Layer 11 of a small transformer language model trained on English Wikipedia (16 layers, counted from 0, width 64).
Take only the direct path to the model's output, skipping the later layers: a vector added to the residual stream pushes a token's score in proportion to its dot product with that token's output vector.

Output vectors of the tokens that the questions are about. A number n stands for n times 0.018.
"up": -14 10 17 -3 30 34 -43 -36 -10 -36 50 13 6 32 -15 4 -3 -23 1 7 38 -6 16 -2 5 44 21 7 -38 -9 -58 5 -13 -37 -34 19 17 -11 4 -9 -21 32 -15 -21 6 -39 -21 -15 31 5 -42 -14 13 5 14 64 -8 -4 -17 1 -11 53 17 4
"ter": -35 -38 -1 -23 -44 9 30 0 -38 1 12 -39 4 74 23 42 -9 -19 24 0 58 -8 20 -17 -16 38 15 -4 9 -20 -62 -5 32 -5 -47 -35 1 -37 -11 33 32 -26 3 -7 4 -33 68 -7 -16 -25 30 8 -13 -1 16 25 9 -8 57 -11 20 29 -16 -49
"=": 17 2 11 73 -17 59 -59 30 -56 6 46 11 4 20 -1 47 35 21 -31 -17 -21 -28 -1 -16 7 -8 41 -15 -29 -33 -4 27 -33 -9 -76 7 7 49 -21 -12 58 -1 17 -35 -23 -25 22 15 -21 -43 68 5 17 25 -17 -12 -21 -19 -31 4 11 18 -36 -11
"Z": 15 1 -6 12 8 21 -73 -5 -20 -35 42 2 14 23 8 30 4 13 -8 -33 15 -9 24 -28 28 -8 27 -7 -16 27 -32 2 -27 40 3 26 -55 -9 -30 -7 6 -4 -3 -39 11 24 -51 6 15 -28 -12 -17 -5 -2 20 5 19 -5 1 8 30 37 19 -10
"if": -4 -2 9 38 -22 10 60 -23 24 -12 28 -3 10 13 24 -43 -21 21 11 36 45 50 -39 -12 13 7 -26 -1 -12 -31 -56 14 6 -8 -40 46 52 -14 -21 0 16 -9 4 -34 37 -22 -32 0 5 11 -9 -4 -24 26 25 -4 0 -5 -50 11 -35 -5 2 -32
"[": -6 15 -29 11 1 37 -28 -6 -15 -2 17 -19 -8 18 -20 -38 20 9 -2 -31 -25 14 -4 21 49 11 23 16 -11 10 -29 0 -22 33 -33 17 -2 41 -31 -22 11 -18 3 -63 9 -12 8 -20 26 2 47 14 -3 22 -18 15 18 -3 -16 15 2 9 -4 -27
"L": 18 -33 -24 2 -5 10 -64 20 -44 19 4 11 18 8 -3 15 11 7 -16 -16 -16 8 46 12 -4 -18 2 -1 -31 26 -34 -2 -4 42 2 -16 -25 -24 -1 -8 41 -10 5 -14 -33 10 -7 14 15 -21 27 -9 20 6 5 -11 18 4 9 7 -4 5 11 18
"'": 21 3 9 -25 2 26 -20 6 -8 -11 7 15 20 45 -25 -51 -16 -7 -17 -22 7 44 -40 32 26 25 59 1 -2 14 27 22 -32 -1 -16 -11 20 11 -27 10 6 3 -53 -61 6 -7 29 -26 24 -30 -35 20 -26 14 23 -33 27 -2 21 -14 3 21 0 -32
" h": -18 -6 3 -3 4 16 14 -16 23 17 -5 2 -13 -21 -46 -8 32 -9 -7 23 10 -10 -11 12 -13 -4 -11 9 1 16 28 18 23 7 21 37 -3 2 1 13 -8 -10 -21 17 15 -4 13 6 2 -12 11 14 -8 9 -17 -14 -7 -30 -24 -7 9 -29 -19 -11
"A": 3 -57 -16 -2 18 12 -48 36 -23 9 -1 23 27 -1 22 10 -7 26 14 -1 -6 -6 27 -23 3 -5 -5 16 -20 8 -15 1 -14 6 18 12 -37 -30 -3 -30 14 -15 -10 -34 -27 10 -15 17 3 -18 1 19 13 -12 23 27 30 39 -8 8 10 -28 -6 16
" are": -28 1 -4 -5 13 36 10 -2 40 13 46 9 -19 3 -34 23 47 -18 -19 -9 35 -39 -7 -2 10 5 -9 -23 -8 6 13 5 -4 23 1 31 29 -10 2 -10 15 3 -8 -1 -16 4 6 -42 18 -18 -13 48 -62 26 -24 -19 9 -9 10 -9 22 -28 -25 -36
" were": -9 -5 -4 -10 20 13 -15 -34 28 5 53 10 -17 18 -42 -1 25 -4 12 -1 56 -20 -36 15 14 9 3 -12 -27 31 17 21 4 12 20 15 22 -22 5 1 3 -6 -15 15 -40 -21 13 -47 16 -19 -18 42 -41 7 -18 -14 18 -30 13 -10 51 -23 -32 -13
"===": -1 -28 -12 40 27 40 -2 8 -7 -27 26 -7 4 26 7 19 7 -10 -9 -19 24 -39 12 2 3 -5 0 -13 -43 13 1 -6 -34 -47 -53 56 57 47 0 -19 32 48 -16 -40 4 -10 -30 2 -57 10 5 -10 14 16 -42 -30 38 -29 31 14 45 -11 -13 -10
"{": -39 -10 -43 5 -39 39 -12 11 -25 17 32 24 -11 11 30 28 18 -18 28 -60 -24 -42 -30 -29 10 4 53 31 12 -6 -36 -7 -18 17 -96 -6 11 43 -24 2 50 14 65 -54 -5 4 20 -48 32 -32 31 7 1 48 -1 31 51 -13 -6 6 0 -11 -9 -29
"O": -6 -34 -36 43 24 12 -57 33 -27 15 12 21 19 -3 20 29 9 22 23 -11 24 -25 3 -19 5 -19 -19 -8 -17 21 -22 -7 -6 17 -1 -6 -33 -23 10 -37 -5 -10 13 -41 -12 -16 8 2 8 -31 19 -4 11 9 15 9 33 16 -17 14 8 -7 17 16
" of": -2 11 16 5 -9 16 22 12 9 24 32 6 -12 -4 -35 7 27 -42 -3 -9 11 1 -17 15 -19 28 -41 -31 8 9 22 23 27 -14 -19 6 7 7 22 -2 -24 -20 -23 -22 -14 -2 36 -38 -6 -22 4 -9 29 -14 -16 -3 4 1 26 1 -3 -29 15 15
"'s": -9 -3 -21 -15 25 -14 -23 -38 -4 -43 24 -5 13 -24 -40 13 11 7 17 -10 24 -4 -23 7 -35 31 -19 -7 9 15 7 29 25 56 -23 41 -24 3 10 4 17 31 -25 -10 1 -20 20 -19 5 -8 -3 14 5 14 -40 -34 12 16 6 -3 13 -2 4 19
"ies": -12 0 -9 -13 -1 -3 53 -22 -8 10 55 -35 -17 4 37 -10 -22 12 28 -73 -1 25 -1 12 12 -6 25 -28 -34 -1 -10 -15 14 -3 -50 45 2 2 -4 -37 74 32 -6 -4 -6 5 -33 -46 23 17 -13 -5 -31 25 28 8 35 24 29 4 -31 -9 -29 -13
"ce": -19 -18 19 -46 60 -1 -26 27 -7 27 -36 -13 -2 57 -23 -1 32 -17 -1 1 53 1 13 -10 -34 13 -32 -15 -36 -17 10 -1 7 44 -41 -4 -36 12 -45 -34 35 14 17 22 5 30 26 -19 -10 23 19 27 -24 -25 -1 -33 20 -3 -26 -7 -5 66 -11 -1
"ly": -4 5 45 -7 -1 21 -30 -72 -3 39 -2 52 3 -12 67 -53 -5 -2 68 -18 28 9 16 -33 -26 -24 9 -23 12 0 -12 -6 54 -3 -23 -14 5 -8 -13 17 69 -1 -7 -19 -4 -1 15 -31 -78 -16 29 -8 -15 29 -19 -29 -2 13 29 5 3 -7 18 -27
" In": 11 -15 -17 -4 -35 15 -17 22 -7 9 -16 -7 -14 -12 -8 17 6 -3 -3 3 2 -26 -15 -31 -3 26 17 -18 -7 29 8 31 16 18 -4 -15 14 -15 6 -32 -28 0 -13 -9 2 21 9 -4 -29 22 6 4 -22 18 -5 -7 20 -1 50 6 20 -3 -5 25
"ay": -49 13 -28 28 2 21 -11 20 -1 -13 53 -4 -12 -37 -7 -45 -43 11 25 17 0 -8 -36 -5 -28 -5 30 -12 -27 -35 8 -18 -27 22 19 -55 9 3 -2 -48 40 -22 15 1 -7 24 0 -19 37 1 16 40 21 31 24 22 -4 21 -40 -11 23 48 0 13
"ber": 18 -15 -4 -30 15 15 0 -77 -29 -20 -21 6 -2 7 -2 27 -4 -18 63 -16 26 10 16 17 40 4 3 -23 10 22 -21 -17 -35 37 -15 -8 23 7 -32 5 38 -8 32 12 -16 -4 55 3 -44 -10 -28 -26 -59 8 -16 -40 -25 14 19 -10 51 34 1 36

Output weights of attention head 1. The head adds the sum of these rows, row i times number i of z. A number n stands for n times 0.0041.
o0: 13 16 13 33 34 32 39 6 -63 -4 4 -4 20 37 -24 -56 -7 30 -25 6 -48 -33 14 -52 16 -15 -2 -22 10 -10 38 -40 49 34 45 51 -12 6 -36 -6 -2 7 -21 10 19 -39 41 -12 -18 29 20 -12 9 14 -42 41 -40 -13 -23 -21 -40 -29 -4 45
o1: 25 -46 10 65 12 17 -4 7 23 22 -43 -4 9 -13 -12 -69 -11 -38 -17 47 42 33 -5 -60 -5 21 -53 -45 -25 -1 -29 30 41 -23 6 -32 47 -3 30 -7 20 2 -29 42 2 -20 -37 13 1 -16 -27 -40 1 38 22 0 -11 10 46 33 -25 7 -35 56
o2: 22 4 -49 12 -1 -4 -64 0 30 -40 2 10 7 -59 -15 -32 14 -13 21 7 35 6 -2 54 42 -20 -48 17 55 21 -26 -10 4 39 2 -11 3 -16 14 2 9 27 3 5 22 0 18 -12 -12 -9 48 40 24 -22 16 -72 1 -30 12 -38 14 -41 15 -32
o3: -2 19 0 -4 -16 -26 55 28 4 7 -63 -28 -9 -70 20 -28 27 -3 -9 -41 32 0 -40 -16 27 16 16 45 21 -7 9 24 5 -15 -25 10 -26 60 -25 -28 -26 16 37 13 7 33 19 -8 0 31 50 8 -32 9 3 -13 20 -58 -12 -35 15 0 -11 -10
o4: 42 35 -36 8 7 27 -2 -9 -32 1 -18 47 18 31 -31 -15 3 -8 5 0 -14 -14 -37 -36 -35 71 64 -7 13 -12 11 -18 10 -62 -17 -2 25 -2 9 4 22 40 -47 22 21 -21 8 -42 -9 -75 5 -11 37 34 22 -9 -18 -6 58 -15 -21 -41 33 -10
o5: -21 7 -10 -18 23 -20 -43 -5 -42 -1 -41 24 -81 10 14 -27 2 -51 45 -28 22 14 -46 -33 17 12 4 2 25 27 -11 19 22 16 16 -38 2 6 -67 26 8 13 14 20 45 14 -27 41 5 10 24 -26 -17 5 26 66 -60 5 -1 1 -18 59 16 1
o6: -5 -7 -28 35 -14 -11 -4 3 5 3 6 -4 -18 -21 5 -50 -4 -49 1 -13 -39 -5 27 13 -13 3 -19 22 -47 -5 7 -47 53 27 -21 10 13 36 47 -5 -11 22 8 -35 18 6 -6 -26 71 -11 16 43 14 -7 -7 14 -35 -15 16 52 17 -21 -10 -3
o7: 16 5 27 -43 6 -9 6 -29 -6 -54 -1 25 -44 -2 -34 -13 15 -1 52 -10 -30 17 -55 17 -6 -5 20 -38 -7 24 26 34 13 1 53 10 8 -13 8 56 13 -14 2 32 -60 6 -4 -68 38 10 -27 -14 75 -6 -38 -49 29 4 10 15 32 17 -27 -14
o8: -40 39 3 -11 -22 1 2 19 -35 58 -43 -14 -10 7 -19 35 4 -9 -3 31 54 3 -21 28 -24 22 -9 22 -14 24 43 -14 -20 21 30 -58 58 -2 45 17 -11 4 -36 -42 11 -2 -23 -2 -14 14 27 -27 30 -13 -35 -52 -45 -20 69 29 30 -5 -49 -40
o9: -10 -26 14 -32 -20 35 11 13 -58 25 3 -16 28 22 35 26 48 12 -24 -35 -7 36 58 -35 11 -43 21 -14 -11 -16 2 -67 -23 -20 -30 67 -6 -11 5 -23 20 16 22 72 -7 27 -60 -11 -21 -41 2 26 -12 27 16 26 -18 43 -28 -42 20 -31 7 -3
o10: -15 -28 -32 4 44 -3 30 22 -12 -24 -42 2 16 21 22 31 -9 -36 -14 63 16 33 -63 42 -28 15 -9 -22 -13 -3 5 -5 -14 -66 -43 13 19 62 -2 17 -22 6 38 -12 -4 20 33 -45 -28 -27 33 -12 34 -41 3 30 -4 0 -2 1 -25 18 4 2
o11: -7 -4 32 -21 -13 -39 9 1 -45 -19 36 43 20 34 52 -36 37 -6 67 23 2 56 -14 6 -9 -95 36 26 -44 37 -6 -66 -49 26 -36 39 -25 43 28 1 17 17 20 11 -12 -9 -16 18 7 0 6 11 -28 49 -33 -42 7 -10 -56 14 -37 -17 -16 -22
o12: 1 11 26 4 -41 18 13 9 -3 17 15 19 25 2 -11 15 16 -27 12 -44 -41 21 28 12 41 -81 25 22 18 -62 -9 15 4 -37 15 -21 -18 90 16 -17 26 -56 2 0 26 2 -1 -43 -32 37 40 -10 -4 -76 68 -12 -22 12 45 -32 -20 7 -31 -22
o13: 25 0 3 -23 13 -29 -15 -7 7 -21 20 -6 16 36 24 -7 2 -6 1 19 -41 -23 -16 3 -5 75 -29 -31 -3 36 4 -6 -13 49 5 -50 -35 49 -5 -41 7 -11 -17 -36 -42 -3 -29 12 -7 56 39 6 28 -12 -42 -24 11 22 30 -37 23 -12 16 50
o14: 65 -31 14 9 -23 -23 -24 3 -22 -40 -49 -9 -20 -26 23 47 10 1 14 -22 7 22 0 0 41 -7 11 -22 -46 -16 -47 7 -10 8 53 -28 10 2 10 -35 -58 -18 -13 -22 4 22 42 -31 -2 -21 3 -14 90 5 -14 35 -12 -45 44 5 28 29 29 49
o15: -41 33 3 -37 -19 -34 36 -15 -2 -30 -12 -49 7 16 0 20 10 -59 -8 -25 10 -11 -32 4 -4 41 39 21 39 -51 18 5 -6 34 50 -53 -3 -6 28 45 14 -10 45 23 -66 -6 -4 -25 -8 -68 30 -24 -9 -49 -7 29 9 31 24 -10 21 -2 90 7
o16: 36 -38 14 -5 -24 -3 -14 66 -8 38 -36 -25 6 27 7 20 -53 3 61 47 -5 16 -14 -7 -12 13 -7 67 24 -29 -19 -8 14 21 25 42 -28 34 48 -59 -16 10 -13 7 -13 8 -43 3 4 16 -6 -62 -17 -6 -10 19 -48 14 -39 -37 -8 39 -79 38
o17: -38 -17 -6 -10 -34 11 23 -32 -10 -21 -74 30 25 -4 -14 36 62 -23 1 -1 8 -20 8 25 -5 -12 -17 9 -46 14 -60 -17 -35 8 19 25 -19 14 25 8 31 -1 -19 14 6 -20 -58 7 6 57 -25 40 76 5 -11 44 -10 36 -22 -10 -9 -8 33 1
o18: 8 8 -28 43 -12 -14 8 -25 -29 -23 -4 -45 27 3 -47 -9 -32 29 -57 17 -23 38 44 27 44 2 -14 -2 41 4 48 -11 21 57 -11 -21 18 39 -64 -5 38 5 40 24 15 -35 4 17 7 5 -36 27 -20 22 -15 -43 14 6 -61 -71 -38 63 -1 -16
o19: -34 58 -42 -45 44 19 -15 -34 -18 59 -15 -19 66 0 -31 -43 -7 19 3 22 -33 24 -53 -7 -35 -32 12 -1 19 74 -12 -32 -25 -7 -3 -6 14 43 37 55 -14 -16 -26 -55 -19 -6 -18 49 18 23 15 -5 4 -30 13 19 13 -73 -25 -63 86 13 52 22
o20: -18 -4 22 32 20 40 -42 -46 20 33 9 -49 -22 -34 38 -21 -9 46 -46 -14 16 -41 2 -24 43 39 -24 22 31 44 -10 4 -35 50 -1 -8 10 7 0 -27 47 -20 15 -28 -3 4 9 -8 14 7 -4 5 31 -65 7 -10 28 -56 -8 -28 21 -22 -2 12
o21: 27 3 28 4 -71 36 -11 -58 61 32 6 -39 -1 8 -51 -42 6 -20 10 -27 34 14 -25 -16 -42 55 -4 21 -7 28 37 -33 -28 -2 -30 65 9 8 18 -5 19 13 20 21 -17 -42 6 -46 -30 -5 36 -17 39 -16 -30 19 -5 -13 2 -20 39 44 -5 -3
o22: -15 -13 16 -23 0 -21 -3 -17 35 -11 28 -2 6 37 12 -5 -29 -8 4 57 5 -20 29 45 8 21 -18 -3 -73 25 7 17 8 -8 -1 -22 -2 13 0 -44 11 5 -30 7 75 50 -26 -26 37 -7 -8 -12 -13 -37 4 6 4 -18 -40 -50 31 -10 -9 24
o23: 9 14 6 11 -1 24 12 4 0 -16 33 56 24 -6 15 -28 26 -6 -14 -23 -22 2 50 -7 43 -9 -1 -4 -25 1 4 -34 12 12 33 43 -6 -59 -28 11 -15 -3 9 37 1 54 8 -5 -3 -55 31 -30 -64 -60 -24 -3 -23 -28 -17 1 21 10 -1 10
o24: -54 -7 45 -31 22 84 -65 -16 -2 -36 -1 7 -36 -23 16 24 3 -19 1 17 -26 26 18 -13 21 -20 32 -27 -14 -51 -1 16 -11 -55 -31 -4 7 8 29 30 3 -42 22 0 34 35 1 20 13 14 -14 33 6 48 29 -16 14 0 -34 18 -13 -17 -38 21
o25: 17 -23 12 48 11 -1 24 54 31 7 -22 -29 -52 20 -63 -6 39 2 40 2 8 -55 49 18 73 24 -15 -11 18 23 -8 22 -31 -70 17 12 -2 34 -16 0 8 22 -8 -15 -5 -26 18 -3 -41 -46 -60 -42 -20 72 9 -4 -18 -35 36 -4 -2 -21 1 -18
o26: -54 -26 25 79 -22 10 56 13 8 -2 9 1 24 -12 29 9 3 -22 -22 7 1 19 55 -34 -13 -28 -10 -33 -15 28 3 7 -12 -21 -3 -3 -21 3 31 -12 69 -38 -8 -36 3 30 -19 -13 68 -23 43 -6 9 2 -6 -17 -15 12 -37 -36 7 -26 -10 -11
o27: -48 58 -28 13 -1 -9 -21 14 -9 9 -45 1 -38 20 29 -39 81 -41 26 -25 5 -59 -20 34 15 20 10 -31 -84 52 -7 -11 -22 -19 9 24 -5 6 20 18 2 25 -8 0 -39 43 -12 59 23 -12 18 7 31 4 27 9 41 36 -59 -27 14 -40 -2 -43
o28: 12 -49 26 -1 55 -33 -13 39 41 2 10 32 43 -28 -36 16 24 -46 -35 -10 30 -37 45 42 19 26 22 -46 -5 26 -51 -9 3 -5 -5 31 11 -12 28 -65 8 15 -24 -28 0 14 -15 13 -22 25 26 -18 -16 20 10 13 9 -62 -2 3 -10 15 -16 -53
o29: 21 -15 14 -37 42 44 45 54 -73 15 31 -3 24 45 -4 -20 -15 -11 -2 -2 -27 20 4 19 -26 8 -20 41 -4 5 -48 30 -18 3 -35 3 -7 26 -43 29 -28 -13 20 -2 -45 19 27 -20 21 6 5 13 65 -46 14 -20 -10 -37 -5 25 -55 -47 9 -11
o30: -29 52 8 -52 12 -73 11 -37 -35 -7 -3 -43 -21 9 9 -3 -30 43 -28 42 21 -8 9 -13 18 27 7 -41 12 41 24 -14 32 10 13 -10 -3 34 -9 4 21 18 -39 -27 29 -38 -47 0 37 14 -1 1 27 2 15 21 -20 32 -39 -22 -1 -42 59 27
o31: 72 -4 8 21 12 -9 -78 60 -49 -18 -11 18 -6 -51 -5 -22 -33 29 17 -29 9 -18 31 40 -25 -4 4 21 -63 68 44 -11 -12 -9 20 10 -7 22 1 -8 47 -8 -45 -24 25 41 11 25 -67 -7 -2 -18 37 -30 -54 41 12 26 -43 -38 32 -18 24 -2

Each question shows a token from some text and the vector z that the head gathered there. A number n stands for n times 0.026.

"u": 1 -20 -5 9 -27 -7 6 -4 14 -11 25 -13 22 3 11 -34 31 9 6 -6 1 0 3 -11 -7 2 8 -31 27 3 -10 -14
Which of these tokens does it push down most? "ly"

"qu": -33 13 17 32 -10 40 -2 1 -20 -21 -26 -41 -6 6 -25 -1 18 -19 -1 -1 30 1 -16 -1 0 -2 12 33 36 -57 -18 8
Pushed up most: " In"

"1": 2 23 -1 29 26 1 -4 -18 -10 -5 -6 -14 32 11 -8 -1 13 -4 -12 11 7 5 11 2 -1 25 5 4 18 8 -5 -9
Which of these tokens does it push down most? "'s"

" f": -42 -32 14 39 2 3 -31 8 5 11 21 23 -4 -7 36 15 -5 41 -22 2 1 14 6 8 0 22 -18 48 -3 -5 -16 15
Which two tokens does it push up most, strongest first? "{", "==="

" d": 1 14 12 34 -33 0 -13 -20 15 -14 -43 -30 25 -2 -23 -5 30 -27 0 -7 25 29 17 -9 -19 28 -39 -1 22 -11 -2 23
Pushed up most: " In"

" was": 13 6 -2 4 6 -10 -6 -3 3 -23 -19 8 -24 -1 -24 -18 -4 -31 24 22 1 -2 -1 -11 5 14 6 -9 6 19 21 5
Pushed up most: "'"

" |": -6 -5 13 37 -10 -8 -8 10 -20 -9 -5 1 21 11 29 -8 -11 6 -7 -14 21 7 -4 25 4 15 0 -5 -2 4 -23 23
Pushed up most: "="

" s": -41 -35 11 -2 -7 -41 3 5 7 -26 -5 18 -40 0 -11 12 -2 25 15 52 -15 22 24 -25 12 6 -9 22 -6 6 11 15
Which three tokens does it push up most, strongest first? "'s", " were", "'"

"-": 6 24 2 21 10 14 0 -5 0 -8 6 -11 11 13 9 -7 2 4 -5 2 12 6 0 9 -3 7 -9 6 12 8 -11 0
Pushed up most: " In"

" ": -5 14 -14 13 8 2 8 9 8 -14 22 7 4 18 6 10 10 7 3 23 -2 12 4 -6 -12 -8 8 21 -11 3 -6 -12
Which two tokens does it push up most, strongest first? " of", "ay"

"Y": 5 -38 1 15 -29 5 -2 7 -10 -1 -12 43 -3 10 49 -2 -9 20 -3 -17 6 -7 -8 -7 -12 -4 -42 -22 -19 20 9 24
Which of these tokens does it push down most? " are"

" K": 33 12 -9 29 -8 -4 -7 -39 -34 7 9 16 22 21 -19 -25 16 -5 29 38 -8 -6 -31 -3 -14 4 -2 -18 7 5 12 -15
Which of these tokens does it push down most? " were"

"0": -11 0 17 -2 6 -32 6 18 43 -16 17 -4 45 39 31 14 48 18 -4 -11 -3 -2 8 -21 -7 10 -4 -37 2 29 -22 -17
Which of these tokens does it push down most? "Z"

"a": 12 -19 32 10 -14 -5 -6 16 6 -13 11 33 -10 -6 17 54 17 22 44 -14 9 22 6 20 -44 -8 -7 -13 -20 -1 -15 -12
Which two tokens does it push up most, strongest first? "ber", "'s"

"A": 17 -21 -7 13 -20 11 -6 6 -9 0 -7 27 -8 8 41 -17 5 10 -17 -23 3 -7 -9 -5 -11 9 -28 2 -5 11 4 25
Which of these tokens does it push down most? " are"

"ov": 15 25 9 -4 13 14 -11 -8 1 4 0 8 1 -5 2 -1 -5 -7 1 -9 -3 17 -3 12 -27 -3 -20 -7 -9 -5 -6 8
Which two tokens does it push up most, strongest first? "ly", "ber"

"are": -30 -6 34 -5 -2 -26 -22 -5 14 -18 -53 -36 -40 27 -40 -14 18 14 17 25 22 15 20 -43 -20 11 -36 21 11 -49 45 6
Pushed up most: "'s"

"on": -34 -8 21 1 34 -10 7 -14 -2 -10 3 -15 19 24 8 -19 5 -36 -7 78 5 2 10 -10 8 4 -8 -19 24 -30 -3 23
Which three tokens does it push up most, strongest first? "'", "===", " In"

"ing": -11 -5 5 31 -14 -8 1 13 15 -14 2 14 1 -1 8 -2 5 -6 14 17 7 31 17 0 -13 13 -12 6 1 -4 -7 -4
Which of these tokens does it push down most? "A"

"4": 9 24 -1 21 17 5 1 2 -12 -4 6 -13 6 14 9 -4 9 3 -13 20 3 8 13 9 -19 -9 -1 6 21 14 -2 6
Which two tokens does it push up most, strongest first? " of", " In"

"s": -3 12 9 5 18 28 5 6 17 2 -9 14 11 -1 -16 3 -22 -2 -1 6 -4 27 2 -6 1 20 -22 0 -6 -7 9 5
Pushed up most: "ly"

"ol": 40 3 -5 10 0 -7 -3 -38 -19 3 19 27 11 4 -9 -23 18 -1 16 20 -12 0 -27 -2 -13 -3 -5 -25 -6 4 1 -17
Pushed up most: "if"

" M": -19 -1 7 10 -9 1 2 4 14 -14 6 13 -18 6 -1 2 -33 5 31 -12 -4 13 3 -28 -9 3 -5 -1 4 -13 14 -3
Which of these tokens does it push down most? "A"

"2": -15 -18 20 8 -13 -20 6 6 41 -8 16 -5 43 27 3 5 57 18 -4 15 3 -13 9 -15 -13 -25 7 -30 4 39 -17 -28
Pushed up most: "ter"

"ad": 0 5 0 12 4 -6 -3 0 16 -15 -21 -9 -16 8 -9 -11 2 -2 -7 -2 4 18 7 0 4 11 -8 1 0 -4 -2 0
Which of these tokens does it push down most? "{"

"ra": -16 34 -18 -3 -32 51 26 6 3 5 5 8 19 -27 -50 -34 -8 -15 -21 -32 -38 28 16 2 23 -6 5 16 -3 -30 18 -40
Which of these tokens does it push down most? "L"

"il": 27 -2 -16 7 -7 18 15 24 3 5 16 -7 31 -37 -1 19 -1 18 19 24 0 7 4 5 13 -14 11 3 -23 -6 12 -20
Pushed up most: "ay"

"op": -11 11 9 11 -10 8 -19 0 -45 28 -12 4 -1 -25 1 30 -22 14 16 -20 -20 10 -1 -6 21 -34 13 14 14 -12 10 -16
Pushed up most: "ies"

"er": -32 9 -15 13 26 -1 -20 -44 17 -3 -2 -24 -17 6 -17 -19 7 -15 -27 16 11 19 29 -12 -22 59 -20 44 54 -12 8 12
Which of these tokens does it push down most? "ay"

"n": 8 -17 12 5 7 -14 -8 12 23 -2 3 17 -9 6 -27 6 -1 -24 17 23 -6 9 -14 2 -3 -6 -14 10 -9 2 4 -7
Pushed up most: "'"

"'s": -2 25 3 13 3 0 -7 -1 7 -8 -4 -5 -5 10 8 4 -12 -13 6 -5 10 24 -2 -7 -9 8 -12 -8 2 -1 7 -19
Which of these tokens does it push down most? "A"

"le": 7 5 -10 14 -15 -4 -5 4 -12 -1 -9 6 -3 10 15 -11 -3 -8 -9 -14 11 11 7 0 4 6 -9 -4 6 8 4 -10
Pushed up most: "ies"

"f": 16 -18 -23 -8 -28 -19 28 40 -4 8 21 30 38 -17 -45 18 18 23 38 30 -24 15 -31 -25 44 -43 66 1 -13 8 0 -54
Which of these tokens does it push down most? " In"

"el": -25 -37 6 44 -13 -5 -7 -20 -17 17 -11 19 25 -12 -4 63 30 17 -4 39 17 22 21 0 39 -38 36 -11 -14 -18 27 -35
Which two tokens does it push up most, strongest first? "{", "ay"

"9": 12 14 1 6 0 -5 3 -3 -7 1 1 6 15 25 13 -7 35 2 -8 1 2 3 24 0 -13 -12 15 -1 13 8 9 4
Pushed up most: "A"

"h": 32 2 5 8 1 -7 -5 -44 -17 1 26 18 19 -1 -13 -20 24 -6 20 15 -1 4 -18 -7 -4 -7 0 -33 -12 1 -5 -12
Which two tokens does it push up most, strongest first? "if", "="

"e": -6 -18 42 -9 -30 -40 -12 13 5 4 17 -12 27 18 -39 21 17 -10 18 15 4 40 30 60 -47 -22 22 35 -32 -9 -29 31
Which of these tokens does it push down most? "up"

" c": -3 -45 1 -30 19 18 -3 12 3 -2 14 25 22 -41 -8 -7 -30 19 -5 0 -40 3 -11 3 7 -19 -32 -10 4 -2 -14 -35
Pushed up most: "{"

"as": -17 -7 29 8 1 -8 14 20 20 -19 -11 -5 1 15 -6 6 0 -2 -14 17 9 2 5 6 -11 -24 -14 34 -1 11 3 -12
Pushed up most: " were"

"ore": -21 -32 21 36 -2 -11 -10 -19 9 19 -12 34 -20 -26 -22 -27 29 -16 -8 16 5 18 23 17 -2 -12 -4 23 23 -28 -4 8
Which of these tokens does it push down most? " of"